Layer 12 of a small transformer language model trained on English Wikipedia (15 layers, counted from 0, width 128).
A neuron's activation on a vector x is GELU(weights . x), where the dot is the dot product.
The model reads these tokens: "9" " |" " " "0" " |\n" "|" " " "2" "0" "1"

The vector x that enters this layer's MLP at each token. A number n stands for (n - 128) times 0.058.
0 "9": 140, 119, 141, 106, 113, 111, 114, 7, 167, 140, 134, 146, 126, 128, 98, 92, 142, 128, 144, 147, 137, 168, 175, 129, 125, 134, 126, 116, 153, 140, 113, 159, 171, 106, 102, 111, 127, 135, 122, 126, 120, 140, 177, 69, 123, 130, 134, 112, 115, 127, 157, 136, 156, 132, 120, 117, 167, 106, 121, 132, 139, 112, 162, 117, 113, 119, 91, 80, 109, 140, 131, 95, 153, 145, 124, 126, 134, 154, 113, 152, 136, 133, 79, 158, 157, 139, 122, 151, 150, 131, 101, 155, 133, 107, 104, 129, 207, 136, 126, 132, 150, 104, 124, 129, 129, 143, 137, 133, 142, 136, 101, 114, 128, 121, 132, 120, 88, 119, 151, 140, 141, 144, 84, 137, 121, 130, 110, 127
1 " |": 168, 134, 128, 123, 110, 121, 132, 94, 152, 181, 164, 131, 86, 99, 93, 92, 115, 119, 136, 159, 172, 166, 191, 137, 138, 123, 118, 136, 163, 140, 129, 170, 180, 121, 113, 109, 134, 116, 125, 114, 108, 135, 109, 101, 88, 134, 126, 132, 153, 124, 149, 129, 128, 142, 121, 144, 136, 100, 102, 99, 147, 119, 165, 150, 108, 113, 92, 121, 145, 165, 130, 107, 145, 122, 188, 136, 125, 123, 95, 137, 129, 124, 92, 170, 158, 123, 120, 114, 147, 91, 96, 107, 132, 21, 85, 151, 158, 128, 135, 125, 157, 112, 130, 127, 139, 125, 122, 132, 117, 99, 146, 120, 107, 122, 135, 147, 129, 102, 172, 143, 129, 130, 90, 136, 108, 135, 142, 125
2 " ": 161, 139, 148, 116, 111, 127, 113, 108, 129, 179, 157, 136, 112, 146, 96, 94, 135, 137, 140, 154, 153, 112, 122, 117, 127, 101, 150, 125, 131, 148, 75, 159, 171, 109, 97, 147, 121, 104, 173, 101, 159, 126, 134, 98, 114, 139, 133, 144, 149, 132, 145, 98, 120, 126, 143, 100, 107, 117, 87, 125, 187, 94, 189, 146, 98, 113, 87, 121, 150, 177, 97, 105, 126, 101, 141, 157, 101, 103, 98, 133, 123, 121, 97, 126, 153, 127, 134, 103, 160, 133, 160, 97, 154, 99, 72, 108, 163, 152, 180, 114, 168, 78, 110, 142, 162, 123, 142, 125, 127, 147, 136, 118, 93, 152, 127, 129, 165, 94, 159, 163, 130, 119, 74, 132, 98, 110, 158, 139
3 "0": 147, 145, 177, 136, 145, 100, 99, 116, 170, 189, 167, 107, 103, 144, 108, 90, 103, 140, 129, 133, 120, 125, 112, 121, 141, 121, 145, 112, 174, 155, 74, 173, 193, 113, 107, 101, 121, 96, 131, 146, 106, 124, 104, 110, 124, 148, 129, 123, 155, 133, 145, 121, 155, 149, 153, 98, 109, 87, 139, 137, 188, 108, 172, 164, 91, 123, 123, 136, 108, 155, 113, 122, 143, 110, 117, 159, 103, 118, 108, 140, 124, 77, 103, 143, 150, 125, 124, 112, 151, 105, 146, 87, 154, 86, 102, 118, 137, 130, 130, 107, 152, 105, 109, 117, 154, 114, 103, 121, 134, 137, 120, 123, 71, 192, 111, 158, 161, 113, 163, 193, 118, 150, 106, 122, 86, 133, 120, 120
4 " |\n": 171, 117, 165, 105, 127, 122, 145, 59, 122, 162, 152, 123, 147, 122, 99, 64, 103, 171, 160, 155, 191, 141, 171, 130, 147, 151, 132, 115, 141, 167, 135, 186, 140, 102, 84, 120, 118, 98, 145, 114, 133, 131, 142, 87, 97, 117, 152, 130, 170, 114, 132, 124, 117, 140, 124, 114, 109, 115, 83, 145, 166, 130, 173, 140, 109, 174, 98, 101, 165, 160, 111, 119, 129, 97, 115, 147, 122, 92, 117, 157, 102, 113, 129, 149, 121, 137, 130, 92, 173, 113, 135, 100, 124, 110, 111, 135, 164, 109, 158, 100, 147, 114, 96, 146, 137, 163, 118, 123, 104, 114, 126, 131, 103, 135, 101, 119, 126, 114, 171, 156, 106, 146, 109, 104, 139, 119, 89, 121
5 "|": 180, 124, 147, 122, 123, 120, 134, 72, 150, 145, 138, 144, 141, 123, 95, 79, 141, 144, 138, 148, 157, 157, 189, 135, 131, 144, 139, 112, 153, 126, 141, 161, 177, 99, 94, 84, 139, 140, 152, 111, 107, 140, 97, 94, 121, 129, 147, 121, 140, 104, 147, 148, 144, 135, 107, 120, 171, 97, 84, 88, 147, 95, 189, 162, 106, 124, 85, 127, 144, 147, 130, 126, 173, 129, 159, 131, 128, 124, 120, 134, 111, 117, 70, 143, 161, 143, 114, 116, 162, 103, 107, 109, 122, 39, 114, 142, 166, 129, 142, 120, 145, 121, 129, 139, 144, 125, 138, 128, 131, 106, 132, 127, 90, 116, 121, 131, 111, 98, 150, 163, 107, 147, 86, 135, 104, 124, 120, 147
6 " ": 191, 127, 145, 124, 98, 129, 110, 113, 140, 147, 126, 140, 136, 139, 127, 56, 176, 146, 139, 163, 168, 122, 115, 136, 116, 134, 144, 105, 170, 142, 101, 149, 172, 80, 78, 108, 128, 128, 163, 104, 90, 122, 139, 98, 122, 129, 152, 131, 121, 127, 138, 101, 128, 130, 143, 112, 177, 97, 75, 82, 170, 68, 186, 133, 82, 136, 112, 107, 159, 145, 118, 122, 133, 111, 128, 158, 86, 121, 116, 116, 112, 137, 95, 137, 134, 146, 127, 115, 178, 115, 139, 95, 130, 87, 91, 108, 163, 172, 175, 113, 142, 96, 124, 133, 168, 124, 164, 125, 136, 136, 139, 147, 93, 132, 123, 141, 146, 122, 154, 156, 122, 134, 99, 141, 77, 93, 147, 142
7 "2": 181, 114, 145, 125, 132, 121, 99, 107, 192, 135, 139, 112, 135, 130, 117, 90, 143, 165, 139, 149, 174, 140, 119, 142, 135, 131, 128, 99, 182, 165, 88, 169, 192, 106, 98, 91, 114, 94, 147, 129, 62, 136, 99, 118, 133, 137, 149, 141, 131, 112, 147, 142, 130, 110, 135, 130, 154, 87, 100, 76, 143, 87, 177, 145, 86, 158, 128, 120, 117, 117, 124, 121, 121, 84, 105, 135, 94, 157, 136, 127, 124, 104, 98, 111, 135, 136, 129, 127, 168, 89, 152, 80, 125, 82, 126, 112, 174, 106, 169, 100, 127, 129, 106, 115, 153, 138, 119, 115, 134, 148, 164, 175, 94, 150, 119, 133, 145, 135, 133, 169, 121, 136, 119, 153, 88, 117, 141, 135
8 "0": 190, 153, 164, 126, 131, 134, 112, 107, 160, 160, 133, 87, 132, 130, 129, 36, 165, 149, 111, 153, 155, 123, 130, 104, 159, 143, 112, 107, 158, 149, 105, 158, 166, 101, 122, 83, 160, 158, 126, 130, 69, 115, 89, 98, 117, 144, 123, 97, 147, 97, 127, 109, 133, 150, 135, 118, 147, 88, 139, 127, 157, 98, 163, 159, 132, 152, 129, 121, 156, 152, 144, 121, 128, 111, 119, 121, 63, 130, 132, 109, 116, 97, 124, 109, 153, 125, 129, 112, 140, 73, 169, 112, 145, 90, 101, 127, 194, 128, 143, 91, 94, 152, 122, 117, 144, 93, 148, 103, 123, 163, 152, 155, 118, 108, 117, 145, 131, 144, 135, 156, 139, 155, 110, 147, 114, 101, 147, 111
9 "1": 157, 129, 142, 168, 99, 135, 77, 113, 175, 184, 119, 111, 93, 151, 105, 122, 143, 130, 117, 119, 187, 158, 113, 127, 131, 131, 113, 109, 129, 157, 95, 170, 147, 122, 104, 94, 166, 112, 112, 92, 56, 140, 121, 106, 96, 147, 146, 91, 129, 112, 147, 118, 103, 144, 134, 126, 148, 79, 111, 114, 160, 118, 149, 177, 114, 148, 147, 119, 172, 123, 147, 127, 117, 96, 116, 96, 110, 122, 140, 133, 176, 82, 132, 108, 152, 117, 123, 89, 168, 137, 136, 83, 142, 97, 71, 171, 162, 106, 141, 94, 124, 141, 118, 123, 145, 110, 166, 173, 131, 163, 120, 150, 94, 125, 147, 158, 126, 97, 134, 131, 140, 114, 120, 172, 152, 110, 114, 142

Each question shows the input weights of one neuron of the MLP. A number n stands for (n - 128) times 0.0042.

n170: 125, 81, 140, 157, 117, 128, 148, 145, 149, 135, 151, 142, 84, 68, 122, 125, 108, 88, 98, 170, 111, 159, 140, 128, 139, 110, 86, 134, 110, 133, 144, 122, 99, 69, 130, 110, 137, 129, 96, 152, 91, 116, 109, 64, 125, 133, 138, 140, 100, 147, 121, 163, 136, 131, 121, 139, 151, 159, 115, 153, 83, 122, 87, 114, 140, 100, 134, 168, 121, 193, 176, 111, 105, 155, 109, 173, 105, 160, 134, 134, 135, 144, 108, 123, 112, 122, 113, 158, 145, 158, 130, 119, 129, 135, 98, 89, 174, 181, 114, 110, 140, 162, 124, 138, 78, 143, 117, 177, 111, 136, 104, 169, 109, 122, 104, 133, 114, 102, 190, 124, 173, 106, 94, 122, 158, 164, 147, 112
Its three highest activations, in order, are on tokens 0 "9", 1 " |", 9 "1"

n134: 89, 141, 116, 108, 141, 125, 121, 172, 180, 165, 126, 101, 156, 116, 147, 203, 64, 106, 153, 129, 118, 97, 115, 145, 127, 156, 127, 112, 123, 145, 142, 146, 120, 126, 154, 94, 125, 114, 98, 129, 139, 125, 134, 115, 119, 166, 105, 143, 112, 71, 107, 136, 123, 121, 100, 148, 135, 133, 136, 80, 129, 138, 145, 112, 119, 139, 71, 143, 117, 79, 138, 118, 144, 170, 120, 119, 189, 102, 134, 138, 129, 109, 139, 92, 114, 159, 115, 150, 163, 102, 132, 146, 146, 120, 129, 111, 129, 90, 165, 126, 144, 112, 119, 133, 72, 183, 117, 96, 139, 119, 160, 157, 142, 160, 105, 122, 88, 165, 105, 162, 182, 92, 169, 123, 107, 173, 63, 149
On which token does it fire most? 7 "2"

n29: 107, 150, 113, 107, 150, 142, 144, 148, 120, 137, 119, 118, 127, 127, 121, 124, 97, 68, 112, 112, 97, 73, 165, 146, 157, 137, 159, 174, 121, 121, 99, 157, 115, 159, 138, 97, 42, 126, 117, 105, 150, 156, 93, 127, 137, 110, 151, 65, 126, 165, 186, 72, 146, 127, 116, 129, 110, 141, 146, 121, 95, 116, 105, 162, 119, 120, 101, 140, 113, 156, 124, 163, 142, 139, 123, 92, 114, 135, 118, 149, 134, 122, 127, 119, 126, 111, 133, 171, 155, 145, 90, 134, 175, 95, 172, 155, 141, 132, 101, 105, 121, 115, 110, 97, 145, 183, 145, 113, 118, 204, 120, 129, 127, 118, 138, 170, 106, 122, 161, 130, 164, 96, 118, 83, 153, 142, 144, 133
Its three highest activations, in order, are on tokens 3 "0", 1 " |", 0 "9"

n178: 130, 141, 148, 79, 103, 101, 159, 102, 170, 128, 193, 192, 110, 109, 135, 136, 125, 159, 157, 193, 121, 144, 134, 174, 138, 175, 133, 141, 117, 152, 88, 153, 137, 132, 157, 93, 90, 94, 89, 122, 202, 145, 132, 120, 130, 126, 104, 87, 166, 142, 149, 131, 153, 95, 89, 133, 130, 76, 121, 210, 81, 164, 125, 110, 151, 118, 158, 134, 79, 77, 89, 130, 191, 113, 124, 136, 108, 95, 110, 135, 139, 129, 111, 111, 63, 143, 153, 163, 126, 202, 166, 124, 150, 164, 96, 116, 150, 139, 106, 107, 114, 104, 150, 139, 125, 130, 154, 120, 108, 75, 124, 115, 110, 115, 172, 136, 95, 115, 146, 133, 110, 80, 72, 125, 138, 133, 170, 108
Its three highest activations, in order, are on tokens 0 "9", 4 " |\n", 2 " "

n218: 95, 94, 102, 143, 164, 120, 135, 139, 174, 80, 96, 84, 139, 172, 87, 111, 101, 169, 168, 107, 62, 118, 102, 82, 147, 140, 138, 132, 146, 157, 175, 142, 119, 172, 148, 127, 99, 121, 157, 105, 124, 83, 88, 116, 155, 150, 159, 208, 93, 138, 92, 109, 99, 95, 194, 123, 93, 119, 124, 82, 123, 137, 107, 126, 113, 150, 88, 155, 139, 107, 117, 153, 118, 140, 144, 106, 116, 134, 104, 147, 100, 119, 118, 117, 101, 126, 90, 122, 148, 84, 161, 121, 146, 124, 146, 152, 153, 125, 152, 118, 195, 174, 127, 165, 117, 151, 134, 136, 112, 116, 141, 48, 149, 129, 187, 83, 81, 131, 109, 171, 98, 150, 132, 132, 139, 139, 176, 165
On which token does it fire most, and how strongly? 7 "2", at about 1.3

n11: 215, 152, 143, 173, 89, 92, 94, 156, 167, 100, 142, 108, 143, 134, 102, 143, 158, 145, 114, 112, 133, 156, 117, 124, 70, 103, 137, 163, 100, 182, 75, 112, 114, 146, 127, 190, 164, 124, 79, 137, 149, 145, 153, 142, 131, 145, 154, 106, 127, 72, 150, 88, 143, 105, 138, 112, 119, 163, 119, 134, 155, 157, 159, 62, 121, 134, 132, 83, 100, 92, 152, 110, 117, 155, 156, 106, 179, 115, 144, 73, 85, 156, 162, 144, 151, 108, 157, 152, 111, 119, 147, 96, 153, 95, 104, 148, 97, 144, 101, 155, 156, 158, 85, 193, 99, 144, 118, 147, 81, 122, 136, 133, 165, 93, 104, 104, 97, 107, 141, 107, 110, 103, 126, 110, 92, 119, 116, 177
On which token does it fire most, and how strongly? 9 "1", at about 0.29

n472: 125, 134, 163, 96, 175, 110, 81, 105, 123, 107, 125, 159, 103, 127, 165, 166, 122, 136, 75, 125, 152, 122, 138, 126, 102, 147, 95, 124, 147, 142, 81, 129, 83, 91, 101, 116, 151, 143, 155, 153, 119, 163, 93, 101, 157, 142, 114, 95, 131, 187, 165, 64, 167, 151, 82, 131, 140, 145, 111, 98, 112, 141, 153, 139, 122, 137, 124, 164, 163, 113, 114, 120, 176, 139, 103, 121, 132, 177, 134, 146, 89, 150, 160, 108, 161, 110, 136, 149, 63, 137, 149, 170, 144, 153, 79, 132, 150, 145, 146, 113, 115, 112, 140, 107, 126, 126, 135, 137, 128, 136, 162, 144, 147, 126, 60, 166, 171, 189, 74, 44, 119, 120, 128, 120, 125, 127, 91, 151
On which token does it fire most, and how strongly? 8 "0", at about 1.5

n261: 127, 133, 109, 42, 101, 114, 155, 141, 144, 155, 178, 112, 88, 178, 147, 118, 100, 85, 149, 132, 127, 154, 157, 130, 103, 144, 116, 148, 130, 104, 135, 121, 117, 169, 169, 102, 119, 141, 100, 117, 176, 126, 129, 148, 63, 178, 138, 95, 90, 155, 140, 102, 108, 77, 163, 123, 99, 107, 162, 154, 148, 106, 96, 131, 137, 175, 104, 107, 130, 159, 128, 95, 120, 150, 89, 114, 128, 130, 122, 115, 177, 178, 115, 144, 134, 161, 116, 148, 142, 176, 109, 96, 111, 139, 157, 128, 125, 137, 89, 143, 122, 130, 167, 132, 134, 74, 135, 62, 115, 103, 152, 120, 138, 89, 114, 112, 112, 104, 125, 122, 129, 132, 153, 174, 144, 155, 110, 163
Its two highest activations, in order, are on tokens 0 "9", 1 " |"

n190: 138, 133, 159, 148, 154, 124, 66, 107, 154, 170, 128, 116, 94, 126, 100, 152, 142, 105, 117, 114, 144, 107, 117, 133, 146, 142, 182, 200, 111, 107, 176, 121, 76, 163, 106, 183, 102, 108, 78, 143, 130, 120, 145, 64, 163, 139, 107, 155, 133, 146, 113, 135, 115, 156, 121, 106, 126, 148, 125, 152, 48, 125, 136, 93, 137, 136, 135, 102, 119, 108, 121, 130, 122, 125, 135, 184, 178, 136, 150, 113, 166, 158, 153, 112, 138, 122, 169, 127, 108, 120, 174, 142, 99, 115, 92, 133, 147, 130, 128, 118, 148, 105, 100, 105, 92, 117, 120, 145, 121, 119, 127, 141, 91, 155, 107, 130, 145, 106, 142, 117, 80, 150, 105, 83, 138, 80, 170, 116
On which token does it fire most? 2 " "

n251: 84, 135, 219, 150, 161, 159, 149, 113, 132, 113, 148, 107, 135, 141, 128, 119, 168, 135, 186, 116, 182, 122, 130, 148, 159, 126, 107, 137, 65, 154, 138, 108, 119, 174, 112, 137, 86, 174, 102, 137, 122, 121, 117, 157, 133, 135, 119, 85, 133, 177, 109, 114, 138, 114, 117, 80, 97, 151, 142, 122, 147, 126, 92, 124, 139, 157, 138, 41, 94, 81, 129, 149, 88, 144, 139, 155, 129, 139, 152, 133, 110, 120, 100, 160, 138, 139, 100, 160, 78, 93, 142, 71, 141, 107, 116, 96, 139, 121, 80, 143, 121, 144, 137, 126, 134, 143, 143, 149, 116, 116, 123, 125, 157, 107, 101, 82, 133, 134, 114, 166, 169, 154, 112, 126, 90, 143, 104, 148
Its three highest activations, in order, are on tokens 8 "0", 0 "9", 4 " |\n"

n390: 143, 136, 127, 165, 89, 118, 112, 126, 76, 109, 107, 81, 126, 125, 164, 149, 137, 138, 110, 116, 111, 103, 106, 135, 86, 117, 92, 168, 94, 155, 120, 134, 142, 113, 108, 141, 142, 131, 149, 149, 162, 162, 161, 125, 122, 162, 142, 152, 75, 175, 154, 149, 59, 148, 159, 79, 83, 146, 137, 164, 136, 156, 124, 69, 134, 173, 171, 107, 114, 142, 110, 110, 110, 171, 113, 187, 142, 125, 88, 108, 189, 160, 111, 81, 135, 115, 160, 140, 154, 175, 110, 178, 100, 85, 106, 136, 115, 153, 88, 175, 92, 138, 116, 153, 139, 73, 134, 137, 135, 120, 129, 123, 115, 146, 157, 110, 151, 110, 192, 134, 131, 81, 88, 150, 75, 158, 141, 118
On which token does it fire most? 2 " "

n373: 122, 91, 114, 155, 104, 175, 144, 217, 117, 143, 138, 87, 91, 100, 159, 99, 148, 135, 108, 139, 152, 122, 163, 171, 137, 149, 125, 140, 163, 97, 108, 121, 132, 151, 176, 142, 52, 133, 129, 135, 100, 120, 162, 127, 108, 119, 125, 109, 154, 121, 104, 130, 159, 123, 150, 110, 117, 151, 143, 105, 116, 106, 131, 164, 135, 145, 131, 136, 113, 89, 99, 140, 120, 155, 139, 116, 123, 91, 178, 148, 90, 113, 69, 117, 128, 115, 85, 83, 111, 152, 167, 117, 133, 109, 135, 108, 126, 100, 130, 118, 96, 123, 116, 125, 111, 177, 121, 88, 159, 144, 177, 93, 139, 164, 141, 130, 79, 151, 199, 118, 134, 83, 117, 132, 102, 99, 100, 153
On which token does it fire most, and how strongly? 7 "2", at about 1.3

n283: 147, 157, 100, 80, 107, 66, 122, 120, 165, 145, 135, 140, 173, 177, 116, 93, 117, 145, 170, 73, 97, 153, 140, 152, 135, 115, 171, 127, 127, 152, 168, 150, 101, 117, 112, 65, 121, 111, 170, 124, 144, 103, 153, 130, 161, 134, 132, 160, 154, 124, 158, 124, 131, 110, 91, 156, 88, 122, 122, 190, 150, 142, 145, 112, 108, 109, 138, 151, 133, 122, 158, 137, 121, 135, 130, 91, 145, 117, 118, 105, 86, 139, 156, 93, 67, 107, 121, 87, 104, 161, 113, 101, 132, 140, 140, 107, 114, 154, 159, 152, 114, 192, 83, 63, 155, 76, 134, 144, 115, 96, 95, 144, 158, 157, 138, 150, 134, 109, 130, 153, 132, 117, 108, 105, 125, 117, 116, 169
Its three highest activations, in order, are on tokens 4 " |\n", 3 "0", 2 " "

n204: 142, 98, 140, 156, 129, 145, 144, 135, 123, 120, 165, 137, 135, 113, 149, 133, 145, 114, 136, 100, 134, 130, 101, 155, 132, 142, 103, 140, 142, 135, 137, 74, 132, 133, 138, 137, 153, 181, 111, 162, 146, 132, 145, 138, 128, 120, 165, 96, 74, 121, 160, 152, 141, 122, 153, 103, 166, 108, 99, 101, 73, 110, 86, 132, 94, 138, 127, 189, 114, 134, 144, 98, 128, 99, 176, 131, 72, 96, 129, 137, 111, 125, 44, 171, 98, 173, 128, 147, 112, 157, 146, 97, 107, 113, 102, 99, 139, 153, 125, 136, 147, 154, 130, 112, 126, 92, 160, 158, 141, 133, 83, 176, 131, 89, 116, 100, 94, 161, 141, 99, 88, 140, 139, 122, 136, 167, 117, 102
Its two highest activations, in order, are on tokens 6 " ", 5 "|"